Layer 12 of a small transformer language model trained on English Wikipedia (15 layers, counted from 0, width 128).
A neuron adds its activation times its output weights to the MLP's output. To switch it off is to set its activation to zero at one token and run the rest of the model.

Output weights of the MLP neurons that the questions are about. A number n stands for (n - 500) times 0.0012.
n92: 504 512 420 482 374 508 317 587 530 421 338 413 668 388 782 443 488 334 240 550 511 645 713 372 526 457 423 653 563 637 511 814 590 530 687 383 420 439 580 643 713 440 275 539 422 734 540 655 432 580 304 383 363 480 591 635 768 385 335 325 427 418 557 414 783 653 575 524 507 515 239 797 486 258 342 549 398 455 526 440 673 475 376 399 314 526 551 676 558 485 564 337 586 578 389 541 531 236 453 328 392 450 728 411 553 453 468 463 600 569 358 471 418 565 413 392 713 622 469 588 488 531 691 504 442 382 404 721
n132: 496 669 653 545 660 592 256 366 352 679 435 704 437 442 791 583 393 379 500 300 517 698 488 564 571 539 403 585 476 513 369 535 454 255 104 339 417 484 520 338 573 389 512 449 642 411 206 528 462 626 385 704 533 318 362 375 578 348 380 312 423 640 369 641 526 382 512 609 685 614 621 650 261 504 543 762 465 541 414 406 391 304 474 603 469 487 169 378 470 401 429 534 595 573 492 546 638 723 474 483 601 622 847 684 699 625 395 578 577 292 873 496 492 471 404 566 326 345 543 544 305 377 661 532 841 281 677 509
n144: 432 540 547 616 500 591 467 571 500 455 245 401 392 516 433 542 210 383 487 500 443 425 547 685 790 341 472 493 528 746 534 634 522 604 424 294 497 509 373 412 589 408 353 513 623 529 393 463 497 626 429 609 500 723 429 600 644 506 519 617 525 556 520 376 430 555 558 628 360 579 442 482 445 548 388 455 453 417 652 687 463 394 467 460 462 654 596 384 460 418 439 530 295 583 663 718 646 368 611 467 558 539 685 412 500 570 611 462 543 376 487 481 516 701 214 665 422 481 647 316 390 339 442 416 487 494 561 510
n186: 531 611 364 515 441 512 333 590 482 374 401 535 478 533 474 424 670 586 421 525 606 481 512 409 607 617 322 456 539 611 564 551 555 464 430 402 452 567 530 423 390 588 631 303 557 506 779 363 737 587 666 426 521 402 488 536 593 464 585 500 642 523 609 485 561 478 460 599 518 464 423 590 450 654 365 246 405 615 536 500 605 494 487 280 632 460 389 414 390 470 540 456 433 541 673 570 665 491 522 304 413 680 591 617 552 430 511 527 450 426 550 571 543 411 522 533 604 568 236 172 388 293 515 361 428 519 581 472
n231: 484 331 445 469 280 526 558 613 550 510 494 432 707 427 700 557 464 476 470 614 532 652 453 530 439 533 348 484 400 474 424 228 532 591 417 413 520 318 451 443 493 280 341 673 474 503 596 424 663 535 560 535 447 589 494 271 577 487 595 609 466 414 487 516 367 513 646 731 222 406 513 509 570 548 565 590 368 513 506 352 400 630 448 425 497 449 576 541 638 415 484 500 570 543 575 672 639 562 570 448 675 235 563 437 385 408 561 687 644 494 422 608 424 371 487 472 587 284 460 642 404 549 729 689 549 574 418 415
n241: 393 508 417 618 453 488 385 598 423 617 664 613 369 550 596 664 356 423 572 612 589 393 747 255 719 448 443 595 458 609 507 407 422 604 314 337 286 404 391 566 476 435 411 249 593 234 324 314 770 555 384 676 592 567 504 402 688 423 442 562 296 559 429 562 537 543 675 422 589 228 523 689 653 347 488 449 593 674 465 523 341 305 460 540 328 406 355 701 356 596 660 476 504 351 550 422 734 673 791 381 599 342 636 331 481 326 780 841 464 421 432 564 399 476 357 465 382 421 626 496 630 572 547 500 336 524 570 716
n264: 407 290 827 526 639 542 373 485 470 603 455 236 191 617 38 865 379 586 641 364 511 562 493 418 572 634 437 345 496 591 631 603 386 620 575 504 468 373 298 620 395 410 606 430 394 581 512 373 504 385 597 538 530 280 450 315 655 440 576 532 588 364 500 489 286 600 663 668 508 634 561 561 493 588 508 504 701 376 519 545 623 590 418 410 422 336 488 607 621 541 313 398 500 516 474 660 350 469 688 508 585 643 304 579 504 555 509 530 508 496 694 434 273 696 376 616 455 623 413 395 778 255 523 496 422 677 312 434
n292: 523 342 493 493 414 242 350 601 859 619 634 371 485 375 805 263 443 462 684 549 548 564 543 630 593 485 662 432 485 523 294 508 400 482 373 622 398 447 392 367 500 698 640 310 443 470 607 227 619 545 504 433 656 683 650 547 721 456 371 428 424 580 421 522 411 222 415 294 423 569 400 574 632 571 302 314 496 485 368 419 562 360 470 508 556 407 400 864 462 533 511 829 596 588 525 589 369 496 477 553 555 447 437 496 567 581 775 353 561 346 451 439 559 601 718 310 619 575 446 500 566 439 312 644 416 402 574 542
n350: 329 370 371 580 433 441 425 816 423 300 477 756 333 225 745 563 508 540 690 692 535 468 435 391 575 451 629 476 608 613 575 569 543 546 399 694 240 247 523 562 444 264 788 592 585 532 248 578 669 567 530 476 412 693 401 576 426 504 547 424 542 572 401 352 394 761 527 508 508 508 402 667 714 787 512 582 622 283 392 415 463 641 400 327 454 492 447 733 673 566 410 383 644 415 508 433 512 383 389 500 935 365 457 304 687 460 589 434 304 572 560 376 267 516 479 396 428 583 586 479 394 684 430 409 492 449 496 488
n427: 635 606 507 393 312 534 558 355 616 546 467 511 346 481 584 439 605 546 656 663 602 227 223 570 367 382 286 639 589 524 377 591 526 329 218 544 532 471 357 616 512 257 391 434 547 615 532 478 511 427 663 640 226 618 763 496 591 504 327 422 441 734 642 632 520 354 394 397 560 585 443 554 696 390 683 587 500 545 552 294 690 425 364 481 528 363 414 549 298 504 371 570 564 531 533 568 398 266 635 458 684 561 511 541 353 704 332 650 357 405 342 730 440 546 591 395 792 554 259 399 733 640 428 438 562 600 547 523
n442: 433 250 593 342 289 648 465 562 599 492 572 343 433 554 481 307 627 569 755 468 631 512 602 536 450 404 635 547 382 564 537 504 196 447 364 609 463 728 556 427 722 527 465 472 560 543 525 385 337 535 688 690 678 645 512 459 544 515 285 797 388 550 292 438 577 496 488 808 454 504 314 496 411 558 448 682 508 557 523 420 460 526 429 452 733 430 464 749 595 393 539 336 435 372 489 485 452 679 334 567 475 484 538 751 353 352 847 665 524 507 342 735 293 399 585 183 293 434 581 451 286 460 585 796 385 355 529 456
n499: 511 544 514 579 529 468 453 454 395 372 264 387 446 282 535 419 504 610 299 446 525 540 579 496 624 676 490 691 559 548 639 640 444 451 427 665 504 554 411 485 642 745 542 333 394 529 272 497 432 582 512 489 250 549 336 376 567 521 623 318 576 542 565 616 485 514 627 407 496 462 450 527 391 607 845 496 452 370 528 360 663 400 435 646 664 479 390 616 289 465 475 544 444 540 600 532 511 712 504 414 680 784 493 263 422 661 398 461 369 500 833 142 504 429 548 441 693 504 279 590 422 583 447 538 580 536 483 453
n577: 379 649 381 546 420 704 516 384 371 273 512 603 532 649 671 560 500 656 529 496 543 548 539 692 600 500 724 561 652 344 515 359 551 500 529 477 211 458 492 462 537 602 575 415 508 581 283 436 424 291 368 647 500 474 344 481 562 195 709 234 546 500 452 848 475 677 496 321 437 461 631 349 431 328 626 552 558 469 594 555 579 485 93 316 517 396 442 486 520 186 416 332 397 533 380 540 438 766 479 540 462 415 508 484 413 590 486 606 638 424 366 278 717 476 821 645 488 492 467 943 475 476 516 342 402 753 609 622
n699: 593 573 537 565 314 703 536 418 162 694 583 316 464 507 695 482 460 371 315 283 447 572 490 337 539 653 483 654 497 325 547 573 381 621 467 493 504 487 336 489 504 490 584 514 555 590 383 392 550 336 664 359 465 579 315 507 463 312 714 552 534 343 550 581 537 653 574 470 364 545 475 601 324 702 609 461 452 542 552 396 504 480 580 721 401 564 427 698 580 444 465 380 458 635 545 736 361 464 507 600 306 428 395 434 588 358 466 360 691 670 518 480 454 479 152 514 452 578 798 470 460 655 279 507 620 514 306 598
n722: 477 609 598 661 602 504 629 659 500 459 654 500 294 392 472 283 442 619 554 554 425 694 240 303 365 457 693 515 408 585 579 683 530 412 430 493 445 397 478 488 365 533 560 531 481 412 854 496 436 402 454 399 603 669 413 264 633 515 697 331 322 508 698 526 500 602 530 264 630 702 436 667 640 553 504 410 543 433 656 493 473 521 558 284 625 346 461 851 369 396 440 454 578 422 386 571 438 427 410 572 333 394 440 301 653 190 334 493 596 294 649 630 448 447 744 422 379 610 516 269 582 630 549 693 458 371 564 673
n737: 408 484 540 471 454 477 233 435 388 745 393 544 573 545 343 703 554 631 519 936 286 420 401 535 530 566 412 703 367 656 349 351 485 611 457 551 520 468 602 627 519 600 425 820 570 577 371 446 470 310 600 489 548 468 458 621 370 637 556 647 467 431 316 313 681 286 327 476 396 459 379 482 467 621 744 651 610 201 526 545 610 603 411 442 569 632 453 610 585 511 708 527 316 605 353 760 609 364 192 213 612 653 556 615 346 512 486 444 535 395 408 467 594 587 512 511 434 428 555 368 453 404 590 339 543 511 511 353

Each question names a token from some text and the token that comes next. It shows the activations a of the neurons there, in the order above. A number n stands for (n - 500) times 0.011.

Then comes g, the gradient of the next token's log-probability with respect to the MLP's output, scaled to length 1. A neuron's effect is roughly proportional to its activation times (output weights . g). A number n stands for (n - 500) times 0.00071.

"al", then " de"
a: 663 489 496 489 500 497 493 605 500 499 500 487 488 721 961 510
g: 501 761 380 413 343 522 537 597 595 582 525 249 268 562 385 489 593 518 392 527 387 345 553 273 584 462 650 540 552 547 462 477 486 369 304 281 656 606 563 466 424 648 756 633 432 512 331 535 497 481 558 571 443 663 504 749 602 308 665 536 445 528 373 439 254 487 312 415 597 728 581 585 284 563 367 452 469 461 598 563 552 755 570 407 548 633 406 392 671 603 511 246 594 605 442 515 493 506 409 535 505 347 210 525 440 807 662 410 563 454 264 498 437 463 507 700 507 542 596 468 408 572 442 741 449 660 549 225
Which neuron, switched off, raises the next token's probability most? n92

" co", then "ast"
a: 500 531 499 487 499 499 486 681 499 499 500 498 490 499 500 500
g: 424 378 590 721 602 416 384 726 552 602 359 556 561 272 462 651 369 507 544 592 473 473 283 495 429 442 385 703 251 764 410 256 430 649 437 278 250 449 465 561 517 562 660 518 620 624 674 558 350 344 673 507 485 567 455 512 658 511 609 532 284 536 584 332 358 411 664 312 524 656 535 540 632 613 666 483 668 437 411 433 816 631 512 594 602 673 525 425 567 579 510 432 276 455 361 393 590 638 691 481 472 498 459 460 313 387 568 647 366 732 426 593 315 452 394 483 460 477 624 284 366 601 500 503 585 361 422 333
Which neuron, switched off, raises the next token's probability most? n292

"en", then " by"
a: 485 492 500 494 496 498 620 584 496 496 492 630 498 505 511 725
g: 653 456 597 588 444 409 554 343 589 654 518 505 233 522 394 530 388 577 430 716 337 553 312 685 657 559 410 553 230 437 579 454 456 599 543 537 448 817 443 557 380 641 574 445 479 356 523 355 690 324 527 502 498 364 366 480 478 301 772 474 524 394 509 466 755 652 206 601 595 433 463 347 434 623 553 481 634 421 525 574 561 411 308 576 588 701 649 325 612 630 432 424 456 311 389 523 535 357 523 520 352 605 720 561 648 636 495 417 336 315 425 618 610 419 470 565 599 502 539 391 259 265 701 533 349 564 539 752
Which two neurons, each switched off alone, lower its probability most, in order? n737, n264

"ame", then " part"
a: 494 500 495 491 500 500 561 626 601 500 614 485 500 626 487 491
g: 636 363 594 380 705 382 278 469 382 401 197 467 537 553 306 746 400 578 411 500 755 587 447 684 526 513 472 433 635 453 334 600 641 449 288 290 407 524 680 480 677 507 527 421 530 391 410 438 452 383 359 593 480 347 620 303 548 335 519 448 545 437 603 648 674 448 330 372 586 477 534 522 555 656 694 785 331 770 596 465 587 420 410 333 495 360 525 394 357 343 667 628 677 562 625 752 493 452 539 480 678 426 527 617 563 436 643 536 749 552 436 647 509 611 438 460 371 273 594 468 435 359 541 325 552 573 395 388
Which neuron, switched off, raises the next token's probability most? n350

"\"", then " sec"
a: 671 514 500 487 500 547 490 696 565 485 489 500 500 716 486 496
g: 421 248 388 435 394 347 366 757 739 576 543 311 524 592 630 465 665 445 471 560 369 404 505 633 468 484 455 513 622 609 523 430 447 540 513 558 594 633 222 324 730 446 479 496 773 538 598 439 368 588 498 609 381 580 418 400 374 500 468 663 542 496 367 616 366 427 494 418 447 262 537 512 348 425 595 578 471 483 631 565 477 774 634 315 419 498 298 460 289 463 511 473 646 438 493 377 641 380 392 654 801 428 420 424 502 903 632 282 543 163 380 545 461 706 396 568 523 614 522 509 563 464 437 610 653 618 578 477
Which neuron, switched off, raises the next token's probability most? n699

"y", then "er"
a: 499 500 750 492 552 500 500 500 492 500 750 485 500 500 500 500
g: 338 311 549 555 481 594 527 355 150 666 433 570 312 545 298 524 353 527 434 559 403 662 419 493 460 668 424 487 662 422 326 506 643 655 547 378 287 495 609 680 610 224 411 552 565 407 549 690 581 491 684 726 307 571 449 443 663 597 435 385 442 672 480 537 708 509 514 550 408 468 418 455 600 363 310 702 500 434 529 443 582 482 501 269 419 581 604 376 312 318 685 620 514 638 672 651 633 424 400 464 727 717 628 539 592 587 410 451 344 496 261 395 354 694 628 482 342 653 623 451 466 398 432 351 628 525 416 577
Which neuron, switched off, lowers the next token's probability most? n144

" s", then "oc"
a: 492 493 494 499 487 490 500 500 493 725 500 489 496 491 678 485
g: 599 471 516 416 618 624 489 628 454 761 548 563 255 493 288 383 688 467 372 584 467 432 503 340 511 453 425 797 344 710 441 382 572 663 679 563 579 323 241 308 442 467 426 660 467 821 352 337 462 194 493 810 441 410 527 333 587 551 575 361 617 578 395 493 489 526 549 559 679 616 446 609 531 443 785 424 581 442 497 270 512 335 488 373 394 401 546 632 638 652 302 497 622 401 487 672 563 391 440 513 414 484 323 706 519 647 543 368 583 476 469 429 372 414 561 515 451 395 414 524 561 437 718 387 424 652 564 599
Which two neurons, each switched off alone, lower its probability most, in order? n427, n722

" or", then " "
a: 500 500 492 488 491 658 494 500 493 500 496 500 491 487 512 500
g: 524 443 559 475 403 96 408 565 469 443 451 438 506 555 839 654 521 372 377 468 515 524 529 457 416 473 430 454 655 202 479 395 576 545 389 584 263 585 551 424 415 347 525 529 608 481 713 462 433 547 705 396 572 806 526 598 646 389 492 659 627 552 485 451 424 419 540 844 391 533 528 462 663 474 548 445 432 566 470 428 499 401 562 591 532 337 462 454 456 722 595 662 443 726 662 273 126 628 471 555 324 350 432 159 574 534 778 444 525 418 608 576 465 476 415 540 477 635 354 653 420 493 585 482 413 539 434 594
Which neuron, switched off, lowers the next token's probability most? n241

"ou", then "T"
a: 500 500 609 500 639 500 499 493 492 500 500 500 500 495 500 500
g: 463 295 676 658 492 561 571 520 494 464 663 667 553 489 589 522 433 514 661 285 554 511 520 424 558 565 455 665 429 465 610 447 731 608 653 489 513 444 313 372 661 462 499 513 169 650 654 789 618 326 486 540 571 479 447 397 442 497 615 620 551 643 417 223 509 368 580 701 226 426 234 515 432 407 465 720 348 416 460 680 550 533 803 749 509 333 415 351 452 638 574 518 467 519 567 541 485 452 527 525 324 540 672 583 612 625 368 446 450 366 331 477 355 346 414 193 464 495 620 535 569 430 596 285 298 385 499 563
Which two neurons, each switched off alone, lower its probability most, in order? n231, n144

"ary", then " w"
a: 502 566 488 507 500 494 486 499 494 500 500 499 485 489 849 490
g: 629 418 660 701 610 535 576 369 483 590 550 410 735 447 507 518 266 494 592 546 529 681 410 560 346 469 249 288 527 407 515 268 558 540 489 428 464 289 580 568 511 566 428 548 520 356 573 378 568 597 513 417 628 485 570 608 483 482 442 361 549 375 401 453 708 620 447 580 576 304 579 215 590 608 438 373 752 726 594 532 518 506 548 563 436 700 341 603 325 542 471 453 334 317 448 440 382 336 434 494 469 480 467 505 447 475 504 251 531 477 325 767 347 766 617 147 636 399 682 531 811 521 606 522 411 645 503 714
Which neuron, switched off, raises the next token's probability most? n132

"e", then "ight"
a: 485 500 485 500 485 496 487 489 500 544 500 498 500 500 498 496
g: 529 562 545 614 585 393 605 443 361 419 685 439 513 507 626 578 498 643 466 469 344 636 385 690 434 359 486 459 561 323 257 281 642 657 427 305 462 387 609 334 414 366 761 536 507 577 560 330 492 546 464 704 628 608 516 346 496 716 468 392 391 350 313 336 601 697 188 476 485 512 638 559 315 600 391 249 550 390 373 631 613 422 556 513 445 548 571 472 513 479 636 266 581 444 660 581 619 566 601 625 311 412 300 387 659 595 555 489 494 492 539 353 600 466 343 570 251 629 540 781 397 591 460 605 633 538 492 814
Which neuron, switched off, raises the next token's probability most? n427

" She", then "ld"
a: 495 500 512 500 494 487 644 485 487 500 496 498 500 485 494 498
g: 417 579 255 297 473 353 647 486 723 467 697 341 553 677 308 311 764 495 279 595 379 544 611 718 436 525 743 493 492 606 567 533 329 414 415 341 503 398 532 635 480 499 614 410 581 405 590 378 585 505 537 490 470 464 600 741 616 544 489 273 454 384 423 599 497 368 541 526 278 479 389 554 611 446 702 469 379 432 477 655 681 577 516 580 670 574 404 284 491 177 496 320 504 571 433 366 550 491 609 528 626 462 434 696 278 543 452 687 468 475 371 510 485 652 517 566 597 698 573 243 405 641 531 350 683 243 623 499
Which neuron, switched off, raises the next token's probability most? n264

"al", then "ly"
a: 544 493 487 510 500 494 493 574 500 500 500 493 515 489 863 500
g: 531 609 521 552 730 513 566 716 458 312 543 477 709 718 140 458 429 660 557 609 548 749 501 454 262 759 441 602 409 427 637 354 607 264 512 403 413 329 354 609 534 348 502 335 656 453 809 411 610 336 375 424 476 444 262 499 495 598 501 405 596 532 496 517 438 466 230 501 527 345 502 509 523 412 711 605 519 239 572 646 474 334 307 434 625 361 463 513 652 502 461 575 767 442 436 307 550 503 507 485 428 448 357 521 452 790 493 504 416 331 556 556 529 648 534 558 546 461 478 591 527 501 490 517 609 345 757 559
Which neuron, switched off, lowers the next token's probability most? n722

"er", then ","
a: 767 528 496 486 499 494 500 610 676 500 500 495 498 545 495 582
g: 400 505 573 491 334 456 653 493 555 252 459 784 572 481 525 416 461 505 505 484 669 515 566 328 592 591 587 492 530 609 444 427 141 563 538 599 392 396 570 538 523 547 365 666 396 608 296 530 645 434 645 581 580 481 785 702 562 606 576 507 586 315 442 274 443 577 409 332 372 824 534 581 610 427 476 630 533 522 520 524 390 100 403 609 625 418 414 493 505 449 626 642 805 513 522 675 376 418 563 373 182 498 487 268 454 399 444 484 365 569 548 611 429 604 577 293 433 263 670 440 362 423 575 557 635 503 527 531
Which two neurons, each switched off alone, lower its probability most, in order? n92, n350

"'s", then " f"
a: 497 489 499 518 485 487 664 761 500 500 500 500 500 931 701 490
g: 371 446 633 556 670 697 418 627 596 690 367 529 563 593 393 367 532 531 443 399 661 421 260 542 314 516 597 500 578 446 388 697 792 555 367 496 572 568 410 526 640 586 560 494 555 448 311 310 583 440 584 718 569 471 641 435 606 482 760 567 443 346 554 665 397 498 468 172 689 286 601 325 294 522 212 534 640 679 601 412 398 549 540 529 368 463 362 586 492 422 676 368 663 532 544 425 396 573 308 399 333 428 431 539 681 451 381 421 455 395 539 660 492 574 468 183 560 481 607 301 629 506 500 620 766 394 452 439
Which two neurons, each switched off alone, lower its probability most, in order? n699, n722

" an", then " ev"
a: 500 601 500 490 485 804 487 765 500 498 486 500 505 661 516 497
g: 500 575 369 751 537 532 396 589 690 550 641 548 566 300 640 623 452 449 597 429 494 586 245 512 223 432 492 555 527 486 596 462 466 444 606 670 505 431 376 392 352 638 498 429 547 214 385 544 488 554 286 523 723 507 563 746 509 517 280 646 325 265 322 322 329 620 653 494 511 541 275 575 449 670 493 449 531 410 398 578 651 619 554 470 340 263 517 516 711 499 252 380 422 621 418 444 439 682 518 449 476 463 513 394 632 636 644 618 507 489 471 740 322 712 372 572 219 555 531 377 721 678 530 462 550 646 533 481
Which two neurons, each switched off alone, lower its probability most, in order? n241, n292